Layer 6 of a small transformer language model trained on English Wikipedia (11 layers, counted from 0, width 128). Numbers have three digits each and are written without spaces.
A neuron's activation on a vector x is SiLU(gate . x) times (in . x), where the dot is the dot product.

Input weights of the MLP neurons that the questions are about. A number n stands for (n - 500) times 0.0014.
n4 gate: 408446474634300521602566539378368288430427439489405428557679482525461301411537493306759476484496590525573612694515518424646493753482428480428318554580550450301474604544362535216564552558440397493591361391535363612485748577549511648519590701538470351525549547384574747459324596316459524687424641522553546727300647361459780451468534479608530406371470340570676177640459668507295412648544
n53 gate: 484533567371618579426586700543674395289404607542443372500270490574581309270627627607478376380513332448295618779423506609553530423409531435642507596479546533500644428388596500493479331485633484643380441516386541452421600481335652597493507297484570675506433434436555617425323358399327700468674424583562494529427480684528640609500493329615309383617539576463576409409616359370607535434533
n59 gate: 490596608368310432851342500362654670296382598590421453560374591409357455412546592585714476465674476599394555546715646571560571565442436460436613386441550613659410493540389353522586600630651547534565665462658642324463306372612472249555535638384553766430638532650556423584598559452426369660646436282528437532482613565607479226497455579607695411592562552434432619472412626581363604489770
n64 gate: 694546607545699513410527400447469496524337458378309380458364303424400640500649229463429419581599500633574527563666483592576574489511329309097370482494634612487550507685670521532415432586617390450553423572439400288291386531382510634689514409365343562732602754534490480457511476395609660373792472489375465566507416518566517352465379405556429558385426510425311493528446592326300415673386
n89 gate: 531493504551658664555493579388443549541722624507605536455447273524466632400619406466336116578717628632584265580421490553368549429564305693623442581397371441404656656537514276380458307378659434500521455435446513375595681565284428483424455636530451490362388430644448559377319428534482443500580304352286280507585472226536602425469606248630511291490571429493416490444533445427567551482468
n91 gate: 478438585307631668600500482402461562801478662550450607536567561468486599338406633500448546584587352460430443489817710500586376437545500469683399427503558428632478348557371371655622567534451358421688550472616552390777685653367633357583315620374652557626320369322415551538559522518651465511825624482623292468761300559233525546572519416332423394475460366425312468598615578309385507405404
n137 gate: 431293500753485394558500555574639279694813573512518682529500380613293471380718407390394272493563828404419579614545493600389470616466699490292413522275330617563447606581467613388641539788492465612732599727692567715339556507326460588542276437507589518456385393504548566472451369585473554298644430504431489449575356632653590424460446401444445486504510650476433402654362490387388489322624
n149 gate: 560244763338463573429364684514622590574525724663602558547504383543535381493503739434479344644597583547528486680327627428466554357552321514453444493497352572531731396601228450533557636283571592646507468707427432486564537338572550349418532550452554252521371565574510402565397298635392322528594255714682688457616299357639493496567459490641523699261358573503431514640441423479584367374515
n152 gate: 359401597497514595383560480599599514520545463453693283473371473382709483220478497622434549625592543561470457541486430445352449524328637535548489345680264578337288615491731466503500447461436584607542578610586474762383590543632601412585500619516293608611586377426525510419521278388337602503538456387250426480631326618580596360413571326452572837656519348497366561378405484412556434414562
n163 gate: 462281458643507506553617487370614687466474418557342617620536340516525546594573589549476592531440417484628497459441385574713516481595503446558091452658621563633293557519631274362447531473619479545619544578466482651490378441237616627598471421677456431506377541382636596497617628325507528469420465583484472428500589383512602491453530338573625389267500411550333519544671622588439407462413
n182 gate: 671452387591561567381568409415421478701448533410392419308530635434420582522565450553383361648752311474376446330500413441462593399652360684548489686422411504465541570306377595545307489427366567643331507551586605378585571493334281659374353478617431282416410356442579590297820540504730575637559430496496693602556441508406568616704655429348543443771704282469482293658419666485237611578493
n183 gate: 410588258521450446651436455602561371568433500544868530594511441503410422479464534648483605388644642542362285671665383444302574379547563487472446433429521691287457632408475396489490483467344556573401556685598470432482461254581631446088531545473428641383551388527510661613539672358391602538658332588566465427376626421586500671366555594472470358774590364435591397357446484396674626391617
n204 gate: 455521397500392544558585555549361273497412545603435490339418393386366510327355645648530392680686432633524534469375459539728546254672614559620662584594542583387432618555574631358591463543424653497230590415372533571358248756511414597738465556654526352635283472486549431364650569409380483634539444419510486583542636529605670603421613426525759517382416347735419462573443287389592517444546
n226 gate: 401500558532577579416601662489559636476554415564375605396536549525451479327679579259445521624421673793459427439581637615463349278452311426666607396272769500493671475594258451529393476557351684425431475385414473510190529360616539562633618468665463426772587425391493662473537310697563469489389525486496560486460475562776643370437597852518424396450612649517527419575545480358464375540493
n242 gate: 346587313359638551509427509497618556616301237266421633441614635552435497534659425497599596500525470313611302556458800462521456608404345550632548663365425301476471453568554626497512303550571521435478358448404494479467623576598583479455531550282291303549497425405433474610497626410510437515494503544503592494560444459603430515552412440444632678457592461439464620469294485435582588362620
n285 gate: 629385630539581311432519484533484408516510487635669516431487468461497452461500674389182456669520357402431346500638465414624652396402462445457591464542632637450490493552507591547479602509694413631353513590567441634661603317703477600385752425560311341432538691500717497344764565449422608577507579493419613484374415584284615391309462560493622436497603551656377374493374393568477455625543
n318 gate: 539794504631373583472595468580626355514617267477775493533441557539600409532574570615503748484340594413490451323596596522623427581292641524281631533343573590369323529643474579504510451667320273514537636539552765708379614525439443576485424438410685471586293616489703432620530518538324724426482456369378639557463471452551430525429428176300262479313460637517410632406444338378555422467540
n4 in: 406408662191282551462517619511596726665486475448345269348572437531462555462614462534660531465582370468554393652540358593410354536631410241511595454435486722480525563416596573507487469433357238557371475438483574576338568403455601652847387617507457486399404408438665580641652524551419517483695450350563503535411539662437603590622396718635590455644497390599680497578632480107446497404471
n53 in: 618521478438583446507445660454462567517661510709411644345349677535413548413321728629456486500408531592269531334627562472503596777623593381518205571555535693349665511593539636557523720527401436343547405365500507593585418431363612392504479493541707604591329525645543397544576590602676479614659670400601535605661743658510672545486570313433519620770477603480453566500266474591636562245507
n59 in: 426520438570601689483536634439546534520449628428447577774372343226440336624318709428536556422456480409604361429570384275644446524500346462531374418613422311361372574420514423438427474443271474609517564616664490474648510454489560403461612283263408416724480520623342462571573380389546585271571354442490554637613520313589573513427411569391518635513325622386334396665510620665462474452617
n64 in: 387481601809626658417381421423578577425725424204287460489559829564171310504596352700596674589450456416596421266480459616486350570402488641276354376472319286463398531635504515418615772688476467351527477612596471519420667642391432562452450132518664432549515473515418388682437617500464504511719565627473610564492370312500321297534355592504402582363500455564437368366577554599520496747469
n89 in: 316587471472611560593359410392368608456458771478738472467462133529508279639427348480520556367500444496480666773644488400570421664581561484533359658634288479303479368525504533676550730679612630429571640585424524283383403549457713627410533500377342561193617321354720481512365549620685540561504458400364369570324488470250585407496509097600676592237626600427250431409425670562647629712879
n91 in: 557550308807357611788638386207627535304477725614515489531520618390538395679454526530330526558573657565322587496437576617482593606567508569403436585468473527474476373327410466488428631402680460452723565372507731507568430462625580352596477550463443306412211512576468667522394443522616496610500543574328588687773454248540436719682658463570525765354329537442544648719615594282292740771426
n137 in: 457250358603198428276394491469695342487531552440487255342375327396548406452443517525353415707544576662614509526779221566426791625477653484474188394314258408300322422535611526380324359492564350263384691479487475521596549329426431500396657601344451340297721183616602859483513560623641589440764641451474331535451509451434342393137624542663602682435637147471445388504260451513602756566384
n149 in: 519262554541457420522727567236591572485389440548687529689561273571582581616503638424428489624515518508471386628686530561496432738547616369363473565643610635647339613583489511833437515664386539332454309673482446467661715478227619262492583213587627437433581326430563557532265708511496533371738598561388712455336470508475570592593638456405756273477583595384518414504591352560427610667734
n152 in: 708576567395628410503510483251350424601626579431413493379574684524510473541631523447656650509431610517497557428443588344471594563528445403490600455586618545668591476500542517388703470572439615516412421702490487349424405675442221325536517317285494561623507493480519305513609551553389513585576510642668612503755303567337466179422247507729387787459452366584523429417311484435574540320574
n163 in: 649582570391594660214332523402373549755563370562436565605597506597458627510618554399604367515418389575569561510346519596710520277453445445724368480545720285659597539417523494503653322438449332410367292526566506373469650570328616400483431536421518426552427516429390445593517594655548503500401559652662649591642565527451647590568582617516681548428750471476550464493597457416443567490394
n182 in: 712585372435527603500482610537289437377695280320644433467688609529642396617315429411674561441359364482671316285553377638430612628329390674455668537462318574592436544386575511628545338469496500560353302406446588730442410551387416535389396541415455445511558660384403570584500401393316522580344470515603420361421430511224586391157717650467520525504647195604397522389393521529334457210511
n183 in: 482309325597349631143439384794617460403411471562482650573444359467449390315486528426613617572658450324662307423636370578583637313526574204282576363405334460311459555313504409563503596434431469674627573443386444482565493321619678616352548529412408493478404404655627452577672370528519550227463482600646351406619592227434429457305446479393473443431388500418644478657394596365575361603601
n204 in: 421539546541738473421537321339378532524613441352503477476675566597479507528422723642433517606356426416658483469403500511404560578755352457609482454681595413517496559638532617535471497540467427616404125582405350510533454592419507617619381462473291379358704482469539645434736510662431656483518633264594721542376521639546493507755423439349530602573561205624634410361611290427692459514592
n226 in: 401605579515377511500376630771669388225574680484406467585405717557355500362622481634667451531531455407478428554663451691646344662607631362461424555665368646397354565395672374429789240533384526493484535455522684560540441526419458541400519558433623607592553543504684358302239328451492316398407550675300680408582512654453639587801472575469410478538379654446485420558526424519768621368012
n242 in: 657514363476460394441521462553624567628471416320431456489348573342643335546530212425674744680624277397353607550627650557393322457474406520493449554713493458483442553481364321522639400400526723366604504420335416466604583462545339517603295443408358584553331489535576547520518392449574493267493429761416447437701450428587355448217515315425587438574330407457466566376289520338543597767514
n285 in: 717562480572437430644391378566575500681426385753447577589406762523344504405589519619385328524709433692641474350777700508420345496655577522356464446350326707471453531669445538273594609620460401463617645474727401459665343658286561485408473450530302637679567349667554377416472333615588638462427469282144374576414519476609721530568593556601557463638653728202481470369718511454492568508625
n318 in: 349354526665417567604489309595585336525186341404479500806567604594565305493527380419651437341394504558644504511493489463565460537612388431610286603537741471531366700570474561470381404294371420576648297400482542312454678365703388584410700423500585529525397493446674397313593604507523504521427335588388540514411500403383592621583500570364392521489318663364412691758507650500689518826300

Each question shows a token from some text and the vector x that enters the MLP there. A number n stands for (n - 500) times 0.016.

" Vietnam": 412448450497529526395630511453506489430604509442406365456384615424608403507475455553453578490547548418533493499527538384492507600510670463538556463442521474455577571375560437499558542498394409427507569678480402320363477451482403483610500599464397466507465425496387315619551479655504607587415471570524673545446443506588453637477627595512561513533475467577527439559628337478502489397438
Which two neurons fire most, strongest first? n152, n204

"ani": 540559577544526494463556535504545522425544458585480459440637427346558544567315307476480590307404556532339573476554410499505530574480597632581482453504521427562584490274542419467608558575470442448491490596470525374468432397476564427542486487504382527401476397541536438459588709542426511454445483391619498610528443444455539706609434521468573490421469674616514544566657556570500431506433
Which neuron lights up most? n163

",": 504551510438593582493523567481518534556477624447466366588469503574563635531562542496506417491492606445445584469802568471548460581520725411505464520662563482320480437491475526535522477572544454433461421485426512564505511454504428473459564388607320346443464455514464460634471509538451525437448521574515447618334496529600393458465580589453431563430492520575488454511502405552480477505435
The most active neuron and its activation: n226, at about 1.8

"s": 466406475374484585314500523476564532510352443459408505570408569511467497466369526550477608320629453379559635416606600366597478576457616545562495548623491489440510501378328477541466652471555525431596571586448423541403484476525494501456530483495263408409582423481500529641513679590457472525438431514473536533437446522447476565505587583479485563467565570599513551604589445497509494433483
Which neuron lights up most? n226

" back": 565685567398546498386472525497493572381436549469511476546484508517527549449481469413479587397479458471470595385481568434680494510531665587503528619670477582486523510675500494510370477405457512482515489546483399500538530386489376451458545592426347359438394484553384397678634548658485569534497612536515576490389534456501565720430577552356533485484448439489435596524567502556522449454490
Which neuron lights up most? n318

" Car": 439582508494601433393581426423600550346522474490459338694485497505555634493343522485558431216538448634490446469540375519389450582568601483538533470698487629506496494368444539480450558470514415396522558664580508327570411502515446533563621537504469458494485516446396408478577485624455505481482516486510477521412518433462483649414526590493443514616469540448475619536709387622595414491485
The most active neuron and its activation: n64, at about 0.61

" was": 519488504415484619453517469517603453519483523511401533498500516531572544404447543459622432441455487454394642384547492453537481793514653366557453455591403477596570504377560451533476425495463410447468549383536499432381497465483483456457567409499304320479568423465294597622505582457370561427423509596498508483434533514540565418452685502390426529529477516539455454519529254503490437544481
Which neuron lights up most? n53

"ation": 439415416481483471369448575462594509441467493518443532554398440510440447500408544411598560478537354458693567473584564498588510592550634486474436517577486519522543549364383483569537526353398452528580584576433285396379545457490490387482614563480308402441501450539337456584506562605467517455374414441471498519631503571562448483568522589512487506416482397595502563699553391552507512518413
The most active neuron and its activation: n163, at about 3.7

" end": 516496468386512479436436408428520597388463604506444477665483504515497460560533525473521524489433584603576447434466515370590423560526685574437556623608395462487500468429432540424454483500365655405577574507390423584400542497497490426490539520482364421463451435572435489619585560558539522425485606515432527509434453627522539617323629500386472410405449518605551555518501359648471365528441
Which neuron lights up most? n285

"e": 466496399329478408298547540493576560490501576479529434419420519534524371665332377462571504354460476488511506486687605414532516486499706550525431525723449462468559494302365446488445586472482569382541467532541428551439570593468509525500498543547327415372479434448323449561576530604466526485361485443510519531453502544532549608496531550591521428509439491562515513550559458524423515411498
Which neuron lights up most? n4

" musician": 518548433443532483301482541577563580437554526510523321406553552467532451494387522532603493369479625484561563395639423413538486627417658452514433601548398465397440494390450556356448513408445456325458452569441374492411570528404495434405517520441392481407512486595417378576584507589415476418382516551485478608408480485457544567566655642458450486525422468547451561622548378527498444472513
Which neuron lights up most? n4

" Kr": 524581449446616505491486518482529525302538473527474480489503442481592533474558469602521425283463474467455516447589492354393490583513580473574575446437440477403567549280448555489520495597397444376596574563574539393472564542539474626469509447593408434549425408506519427551531585476482386503449524409558394692341462425440427628449571658466515443605385521340584574551619474478468339409410
Which neuron lights up most? n183

" after": 559626612476527512499426561342553608577455641436531461516480494450547578498520486505495418523496384417473660466498571465453435574415681503621546442548550447526552488510476516443534488487443498543466553458426574490525508378506500383526507468392384250480449556515463460447544629716590470417431468668496551585323456472489439475462494504405462641377384483527550401492532416623527479476449
Which neuron lights up most? n242

" who": 496566547461533472449433526370538521442541590400390520537538406491526580444444371429667492417591473392463532535648577507546465712469674532561482495508524438512460444403484558422563596696505463478402548515411613489552568479565541569462529423637375529397548447442357447565591603607466527366469510602434564605408372520548603457471647527436496526556488471531411567588509389561619504428444
The three highest activations, in order: n137, n242, n183

"dal": 415535473622523401519437368472490605363547564518476457551618498456430543513377482517543559439519579482491556357643447464333455492591561385460552447460492514610549428268546588436505608434514393455584505564551294445479479537637538427532507464469392503539373420491427471445594530585420486477298497399534544525321401465518489523455526626605462447518429559452471520619541357652480489396537
The most active neuron and its activation: n59, at about 2.5

".": 621547549488543575532507561446615471419489607392443331559622494563550524440557421464489400478462565385363565433719583452578472526498671503539492502453493515383548384514499585530530516487509499537485425441441480528497448412526392426409628415585426281380458477470477366611579553581486468453382466615470449565373469604522521492500469526482484536507514379572542470517442397575448492496314
The most active neuron and its activation: n182, at about 1.8

"u": 467562456440541481443501469421587504457617497563510494504511496535511437576384388602529550358528547473550540437739576351390516498508752492509482514663497529441590523168518578398546503457467491360495483482567392462408454575486514509536516466455350531425457517447352430503602574567513518474399425351539511513493416470474533631435617538524532456518382615576521460571466563474486583423455
Which two neurons fire most, strongest first? n183, n64

" Rou": 365574434509581478496549539494481527369517492563497519488476550512459574511442348483590529392559392410360593348590523479446389628477576375543540550532483541460421401348491451387562478463475387460531471527516515402478469513520563503532589470592560348456433379495491367437513504591420441608534482424618365487403452487520572714329515587478507553455247530436524549495721403436500550443543
Which two neurons fire most, strongest first? n91, n53

"\n": 590664471466527512518571452457567502592481490457578314543566445591585590447446446552456404376442565356445559469502587569565516612496769413511484455519576445415649419464396522577593443513472377517505455385477512528529509443548423439422603410453413369537516510538532382613506429519437513442470466538423444566428529532627662550552463602456455424489442575511551555592521489539522454540429
The most active neuron and its activation: n318, at about 12

" meeting": 447520531484575534418502528504527570435465488494449492589505518470465533630443568428636476371499412468600525415567523492633461526403695449472463590560471452524509470414351582449631638424498462337467517536408422447466550330496492321448600541431410394469527398540305469511545618598512558333450488556516571490527599537564429524475620542415524542414440387535387654469631445565436418359499
Which neuron lights up most? n163

"y": 360585576535426524411541530482530538443591640460501441514504470528462505490409395522595470365446531517566604430640505405472497529466794504523520472590569534437513537281453484468557569512498263528464545577514401382447425594465544546519618426557441491497439506525413562523557478575485744474477502436501451501491403519569481648331430530537516448526445426589535556618529408589416548494449
Which neuron lights up most? n137

" rap": 543508474529490457447573581455536536444655490548624489515458413369469421393354503551553401358413648471611522381488474469547400533435573556496512538571488595520515423528514468378444449446339408429500493545431451319446490443518398571475653524587510457486474481457415253459474400655520519487421620491621450475551464487586467637568672555508381447496436510574440589587682335593458522569559
The most active neuron and its activation: n318, at about 3.6

" North": 489576427430480587373484507365452600424548430494421460580543670508513474580414379532596616375556507503435411492614521442516477524541656543524579506607582589400454496325444604486518537490542462364536489641571402432519480496450429513650504497450471463440488510561352477562661516645448461477485429493491541458358380404505551592370623453496532379558314429602595533530588344534385500508457
Which neuron lights up most? n182

" the": 489518482523522588479468531497551493482538600478416388569479496449526528445494531627415481436565583496473527454522554444451493508483795514478476529556407476430514486583508497572474504508489502437498563439523437500491447493560505465520493528552177424449519540433482262601494516577441449466494411548391551495515426489491487490362556343418421489451318340419481583500534492500521462484435
Which neuron lights up most? n89

" he": 490523593576583441525574461355610492442590585446456443541528471439515698379462448461571353294600522438478594536455615414322452648466561400466546414560491551593528566484541534475537681574515448528476559460401574525486489430556508445490514468488460412453489403469302355610593614622441501332444532589448583603474391551500605565359603541489539528452415424561444502540439438599537518491382
The most active neuron and its activation: n152, at about 2.8

" Alb": 404558490448596499480481456416412569348534501500442404619539446430627502449498501514589565367493428536481543468508419412469457505450548310650476526495519594511609580300487607539635530547544309430434608622543336410452462422619529563538717492434451473395490428455470318543493476594541472437471490429409478539436422449492519674428530519564443377509388624565522629462583422564417440499584
Which neuron lights up most? n59

"\n\n": 559619475486554581491454414488564509613467444492572324569494506590517550495463445520548449439494491376404541437501583487560485574519797409533558456466557452483651429491426517542630509554433431539543437463448458552585507489571395407412600374477527373522412463510445371611542472589514563406517436531427433533434451540562601511485472633377406534470427482442461482604381424558557441459442
The most active neuron and its activation: n318, at about 14

" Le": 475594347424576549337539460435557499290611522479496471547494481504475628495445474503589471291492542454480531467631601358405482590580587476427537373652592554417536456256551571465506522613454396419465506474580483432467401439492498588570553540344480415500605464529407431526394442678465510461396423365499446620489363454502572636400528475567470432557403509504469602501539480529513461433483
Which neuron lights up most? n242

" and": 515511503489446382418456597433432465556494590458465476565444415347540513382475499422493379615487525463418622434623614513572468538551749487495453467703544526509580478412508486466519557575565466475466562414430462551594479514536455486468519494384266418471536444611314431549580531473366587337487424515576484549341527519595527473483561444540471524535513573537562622492525485536474381442432
Which neuron lights up most? n285

" it": 445476498545584562547584561377575557402672631414395503581560505516548471483420571406636459373554457375440420470459550461453467663469624403513534583565527479426544452422435463443600602537474549508426668498395661441432452459478544420508558442555406490432497479518298255665541639541438468437388457572378524491556519539565512528451595462393551582601426496596517489530422355506479447488388
The most active neuron and its activation: n59, at about 2.6

" Opera": 439493517372488502421603478513529506339648508458503374485554568469507448447241463504544484470524536562536430418707516489483566601496595434472483554550435452505511522426565547367552514353349449284497546424641439342331434503449512534501608461543438403471568539551407489629495517568489565497440426523590538465467416567607493615437417510589453493471379455566456659595653353515529403502493
Which two neurons fire most, strongest first? n204, n242

"c": 496603557491540496445556396445566546394578640478499594544538452457579447500433361476471240421451418514467633433379605407443487429515505508570566497506531481507511657507420438606486426538584640508461503598538386407342622486470506529477487544562422472408484432637410514336427554563512497521524397296488395566603440474548423629512596468462443457473629567481599519558490371558417380438478
Which neuron lights up most? n89

" ref": 509598398484443588482456500523526560308575487483557573564552501351554504423451481499636348565596668401528532438461575450531393621509510484579520418547457552502609542513361540480502490565424592286566475531578549416532496396543632450443628347575509376371550470469410301514532555531516394523473586484511536528513436454460598574478501581472544489503540413428592686455501451635390422360381
The three highest activations, in order: n149, n59, n226

"h": 410634516504500447403518501435525449397568499537510394480577488514522563570447388503500416464668495494399521475767536362372519557503617554632525586582386515432577464285423468449608617435495539488463576445565576253462535514444538476546537426497467500563492450482427511452609542500561579437339432358515512500334482410487488669473576541509527513522448603394539543586560428544502529565477
The most active neuron and its activation: n89, at about 2.9

"er": 468542542528502491375545451475531521347533543487493409478506457484460487443430461494591456294484580531488542477780509491470561543531689559515586476679476558431576571257486537496512585534471406410482439561558414436451547551498499480543560446414402521484447444505382599565671509706479506505331518388500503504470370490501514591413558538569549495469420603484485557629527605585412474394400
Which two neurons fire most, strongest first? n59, n4

" Belgian": 491559468442568518347625479381571526459578407463402304406500644378531463571461578506478455406503577546447519459513466434474430570476679411393482472501452503322503564511598448447576611466433479321504535592589313471422454500388515518515530524473310417371445553461480390539531494542405522463443480507475516506375385516573487661378601485513494518503457529467500619552596515541538364477482
The most active neuron and its activation: n64, at about 3.6

" one": 443448602556548476389491545441604531459440474488533515572484516599354597627486523461425505332578484510554553399364537456429528652487698515463550546675382460429452502451464481445536526400457602418563498534492462426501457386509532595447520433491296543502473556481530555596572512548436602250454583518450453552464504461604526505357574465412539555489459383444444708407460457575541481436448
Which two neurons fire most, strongest first? n242, n183

"gent": 422536539647431417355462522468525474402579605525558333477567566386475451419451514462494547541500499460506455442531473453394467578542682514445493340470499577436559469383545523389589562568468436441501537605568361409370644505442443443546517506486490441459419427654432588546642361605403536598432494345543477588468506497478528528426562515504458488436399506532483674572682425519340446348482
Which neuron lights up most? n137

" C": 423455511588546367547436480416534557335608536485501349504489480495516608500351474565512284447527341583502600477410447508408464547480567475621545546568488638420532554365475506494498581609494435382538625613510415446459427451500439645395578478405471336470524469493519353529498532582390436528523554534434412622429441440516446613413551460491444465610321582326597637532673414477476456491451
The most active neuron and its activation: n89, at about 1.7

" (": 521592465482647523398450589541561515532325407433518468548546465503428507502347509453459376449487547492404539453528610352545481579476716476497467598531578478535560472377463490572599437514570350469512351450469557536441558499518514546484587536537425359491586455560516433631625401614405507469461503567464450710390472421475559436461639531421408508530415564497594588584512398431510538558456
Which neuron lights up most? n318